Layer 7 of a small transformer language model trained on English Wikipedia (16 layers, counted from 0, width 64).
A neuron's activation on a vector x is SiLU(gate . x) times (in . x), where the dot is the dot product.
The model reads these tokens: " by" " st" "ri" "pp" "ing" " him" " of" " the" " club" "'s" " cap" "tain" "c" "y"

The vector x that enters this layer's MLP at each token. A number n stands for (n - 500) times 0.002.
0 " by": 467 489 495 461 353 504 488 504 648 483 483 430 663 384 449 615 95 579 441 437 802 508 821 265 607 468 321 514 712 448 366 517 696 262 788 547 334 562 652 360 365 568 495 204 494 777 644 449 561 640 446 533 412 210 449 390 505 703 619 478 728 674 494 517
1 " st": 570 683 422 595 522 655 389 688 492 287 465 425 494 191 405 563 161 300 469 533 463 425 411 114 537 553 506 270 589 710 520 526 467 381 638 456 287 577 637 463 548 448 435 352 727 721 486 347 441 552 540 433 180 126 500 604 515 725 589 454 485 451 110 427
2 "ri": 513 581 436 408 622 481 294 731 564 532 588 290 350 362 376 450 259 296 504 799 493 487 307 213 406 213 406 434 575 624 202 444 466 411 477 691 419 270 450 634 753 524 479 352 757 304 326 495 442 414 510 612 417 125 531 499 700 532 855 524 393 690 307 468
3 "pp": 471 373 592 397 415 104 565 780 546 385 417 438 568 286 370 733 270 556 274 520 430 540 544 254 374 393 519 693 676 744 461 737 503 514 625 522 515 559 417 559 844 430 580 711 594 291 479 467 401 352 578 723 238 501 314 669 557 742 710 301 403 675 433 366
4 "ing": 432 536 364 388 526 33 485 671 530 428 479 297 415 631 293 433 262 637 546 540 517 699 849 294 442 290 474 534 772 766 551 660 644 359 743 480 444 685 569 493 582 490 420 570 444 388 565 685 433 414 297 383 352 339 465 586 463 675 704 426 446 637 363 543
5 " him": 598 791 569 424 368 311 414 759 743 312 471 454 438 597 457 588 224 513 353 614 722 560 819 173 438 431 515 362 579 670 564 506 610 423 602 625 493 744 879 508 474 585 453 348 471 581 431 512 608 438 573 474 461 436 301 464 405 770 830 504 544 661 487 314
6 " of": 564 750 466 421 423 341 381 447 680 586 567 576 586 610 276 714 260 522 521 644 842 538 713 256 560 615 527 529 948 716 466 581 748 403 704 473 310 663 522 414 403 350 698 386 719 655 630 522 593 553 459 507 446 155 463 409 530 730 609 376 557 700 513 454
7 " the": 684 448 382 500 523 282 52 439 647 354 379 453 502 551 402 534 267 282 244 547 802 593 866 238 524 545 497 340 540 721 360 438 558 437 717 623 437 582 599 424 327 498 516 480 605 689 507 274 477 515 529 504 470 182 381 414 546 623 382 542 370 494 555 498
8 " club": 504 819 464 258 447 317 561 530 630 384 549 366 491 347 331 633 259 498 457 623 665 554 678 290 366 566 521 272 506 651 555 590 619 241 566 746 301 817 727 337 514 570 478 249 407 785 457 304 477 616 545 319 313 371 260 636 298 762 649 550 398 445 586 482
9 "'s": 636 625 440 380 519 146 306 364 609 593 563 432 408 566 390 376 195 329 421 628 694 457 900 175 642 518 447 265 635 681 375 322 566 320 799 524 484 577 715 423 501 460 502 543 546 703 443 397 505 533 513 388 444 377 293 458 524 585 628 366 456 511 572 404
10 " cap": 649 537 374 373 493 256 358 697 757 409 397 582 548 456 373 711 305 307 330 383 637 644 581 254 479 507 479 293 556 349 408 525 692 186 693 673 222 661 774 420 610 526 466 228 636 826 433 336 677 445 397 568 437 383 424 452 626 739 509 390 781 582 604 454
11 "tain": 465 641 451 471 401 56 411 807 578 529 402 248 635 416 269 593 318 479 396 593 571 451 758 279 212 412 484 325 601 594 677 697 622 367 555 720 366 635 465 501 646 599 631 190 413 931 507 492 424 564 565 320 356 314 441 499 452 802 451 438 558 537 673 489
12 "c": 537 608 622 469 594 248 685 547 407 560 428 365 470 524 510 530 301 403 357 446 441 683 496 32 558 421 606 537 627 580 330 656 568 479 694 591 404 416 374 332 816 575 528 507 673 652 562 506 192 654 657 556 543 567 793 756 568 732 430 175 236 643 480 367
13 "y": 505 561 529 477 555 51 424 637 622 560 694 452 337 433 245 478 251 553 363 379 149 561 760 313 376 430 380 403 592 384 564 404 409 345 652 747 358 639 521 228 623 510 585 372 440 416 742 443 262 541 514 387 489 461 339 515 449 635 685 577 369 826 356 416

Each question shows the input weights of one neuron of the MLP. A number n stands for (n - 500) times 0.0037.

n182 gate: 554 615 327 374 384 409 543 474 439 605 341 506 409 471 499 559 558 546 472 431 632 464 597 378 507 678 333 455 485 356 465 674 362 661 330 781 485 440 430 510 491 521 420 556 574 625 765 523 387 579 539 407 632 552 156 352 344 418 453 385 523 502 264 499
n182 in: 538 402 524 612 340 529 619 610 543 363 403 479 419 477 495 379 500 411 587 612 505 421 552 595 676 679 433 426 498 622 331 549 459 477 488 576 612 594 620 583 641 505 510 277 408 368 572 362 531 472 613 727 652 509 621 484 437 588 464 454 481 581 416 548
It fires most on token 5 " him"

n125 gate: 394 436 706 503 372 496 602 534 764 606 336 486 465 470 555 507 443 489 433 523 735 602 514 642 432 520 373 483 763 404 499 648 418 405 488 364 554 471 543 454 631 378 594 428 574 373 602 532 358 632 624 500 789 468 528 487 595 410 607 503 543 497 598 558
n125 in: 261 460 421 681 253 276 432 515 389 422 613 494 394 508 452 498 359 432 495 524 515 450 478 439 598 618 498 560 338 528 318 529 388 568 727 598 535 524 379 456 514 565 353 418 605 404 484 777 555 292 439 485 561 521 574 290 491 431 368 478 475 380 570 578
On which token does it fire most, and how strongly? 8 " club", at about 0.24

n131 gate: 534 535 497 489 504 586 230 370 471 486 622 477 381 696 581 625 562 575 685 407 366 271 562 474 533 655 546 525 586 550 403 616 537 572 614 673 396 493 504 349 517 430 484 578 421 752 585 641 414 554 731 583 670 517 229 289 493 311 596 451 357 571 698 386
n131 in: 438 581 205 382 349 474 579 650 427 473 562 399 436 577 669 530 373 480 653 534 537 535 470 631 573 587 604 682 527 714 525 357 440 520 736 509 563 656 657 310 449 536 561 403 463 318 553 543 452 686 526 493 436 541 392 442 380 495 545 434 272 524 720 417
On which three tokens does it fire most, strongest first? 9 "'s", 6 " of", 13 "y"

n78 gate: 486 519 511 429 409 524 480 421 660 570 447 491 515 435 385 501 500 375 546 397 533 418 382 716 477 542 499 409 483 422 484 656 604 729 476 206 416 555 384 446 581 571 616 699 435 466 399 482 373 556 518 425 634 691 456 634 735 663 541 559 482 231 483 506
n78 in: 673 442 625 449 508 658 579 470 474 570 369 521 356 437 456 368 438 546 465 526 400 431 618 462 443 436 408 667 459 294 479 341 520 606 362 437 575 665 422 501 569 580 341 611 390 373 591 432 430 595 512 676 479 623 487 603 462 763 516 430 452 540 540 535
It fires most on token 6 " of"

n106 gate: 595 559 410 390 507 668 501 503 534 566 564 419 282 659 554 677 278 289 683 460 396 330 588 616 603 434 519 590 631 611 424 565 479 572 607 284 837 452 352 499 764 597 610 569 257 663 497 643 451 460 340 423 467 478 554 501 600 645 329 530 644 600 686 601
n106 in: 465 496 437 342 618 572 501 637 423 406 256 668 486 553 438 467 403 356 521 444 537 361 527 569 426 647 455 443 442 467 482 404 379 487 363 406 629 581 518 307 536 339 415 448 454 564 509 473 574 640 514 443 496 481 226 409 490 669 438 439 362 699 516 389
It fires most on token 9 "'s"

n37 gate: 581 489 686 480 588 446 584 478 270 505 530 571 604 446 550 524 564 402 616 374 456 399 544 596 560 550 436 528 526 521 397 328 611 495 653 542 648 441 534 336 410 453 588 507 499 470 422 513 201 458 597 518 524 637 796 502 363 463 607 598 452 500 369 629
n37 in: 524 628 544 474 456 468 697 543 475 521 529 583 421 465 509 421 538 645 521 403 242 492 586 613 580 413 326 526 493 405 520 405 552 531 642 477 446 256 537 514 400 461 790 553 420 611 532 564 591 535 573 587 423 498 655 428 556 532 492 468 429 619 501 267
On which two tokens does it fire most, strongest first? 12 "c", 7 " the"

n171 gate: 507 466 415 466 505 609 284 491 396 525 490 498 425 601 371 445 371 520 523 406 551 546 550 450 551 534 415 580 532 328 560 476 510 491 535 408 494 490 404 566 566 594 455 435 298 540 529 323 432 349 479 549 439 538 487 308 498 623 522 659 750 536 350 359
n171 in: 321 612 475 454 399 411 318 492 486 578 501 578 530 427 528 477 410 540 532 548 630 519 511 618 523 524 503 623 736 541 477 541 429 630 481 514 353 407 420 604 428 446 644 452 499 456 610 583 560 572 562 657 707 560 561 519 534 327 611 451 613 526 530 520
On which token does it fire most, and how strongly? 0 " by", at about 0.67

n56 gate: 403 467 667 635 547 543 496 396 744 556 415 521 473 566 463 338 509 618 360 559 466 408 322 783 604 587 505 366 554 797 484 504 373 377 621 512 657 598 700 364 453 563 566 442 517 579 710 673 614 368 623 573 385 304 634 383 651 438 575 531 467 562 499 508
n56 in: 513 583 690 340 479 502 535 465 277 444 661 558 517 487 342 488 392 463 592 483 483 513 435 376 402 458 570 584 438 461 607 517 503 510 316 499 514 420 274 635 529 436 581 539 628 621 443 338 515 697 286 624 440 740 474 600 443 322 593 579 425 498 559 634
It fires most on token 10 " cap"

n187 gate: 450 488 476 343 425 455 560 526 642 484 445 508 371 785 458 315 428 593 284 435 477 319 464 591 466 379 620 641 499 402 287 552 573 591 775 207 714 541 668 513 525 537 507 603 446 595 515 506 508 583 589 393 597 509 437 458 543 765 652 274 353 587 242 562
n187 in: 509 374 459 531 321 580 510 558 415 438 464 389 535 519 360 372 573 376 594 527 432 610 383 450 389 479 362 632 449 562 362 485 600 743 635 256 594 425 464 546 361 713 587 420 331 370 598 606 511 606 371 509 527 388 557 607 339 587 384 590 355 328 525 627
It fires most on token 4 "ing"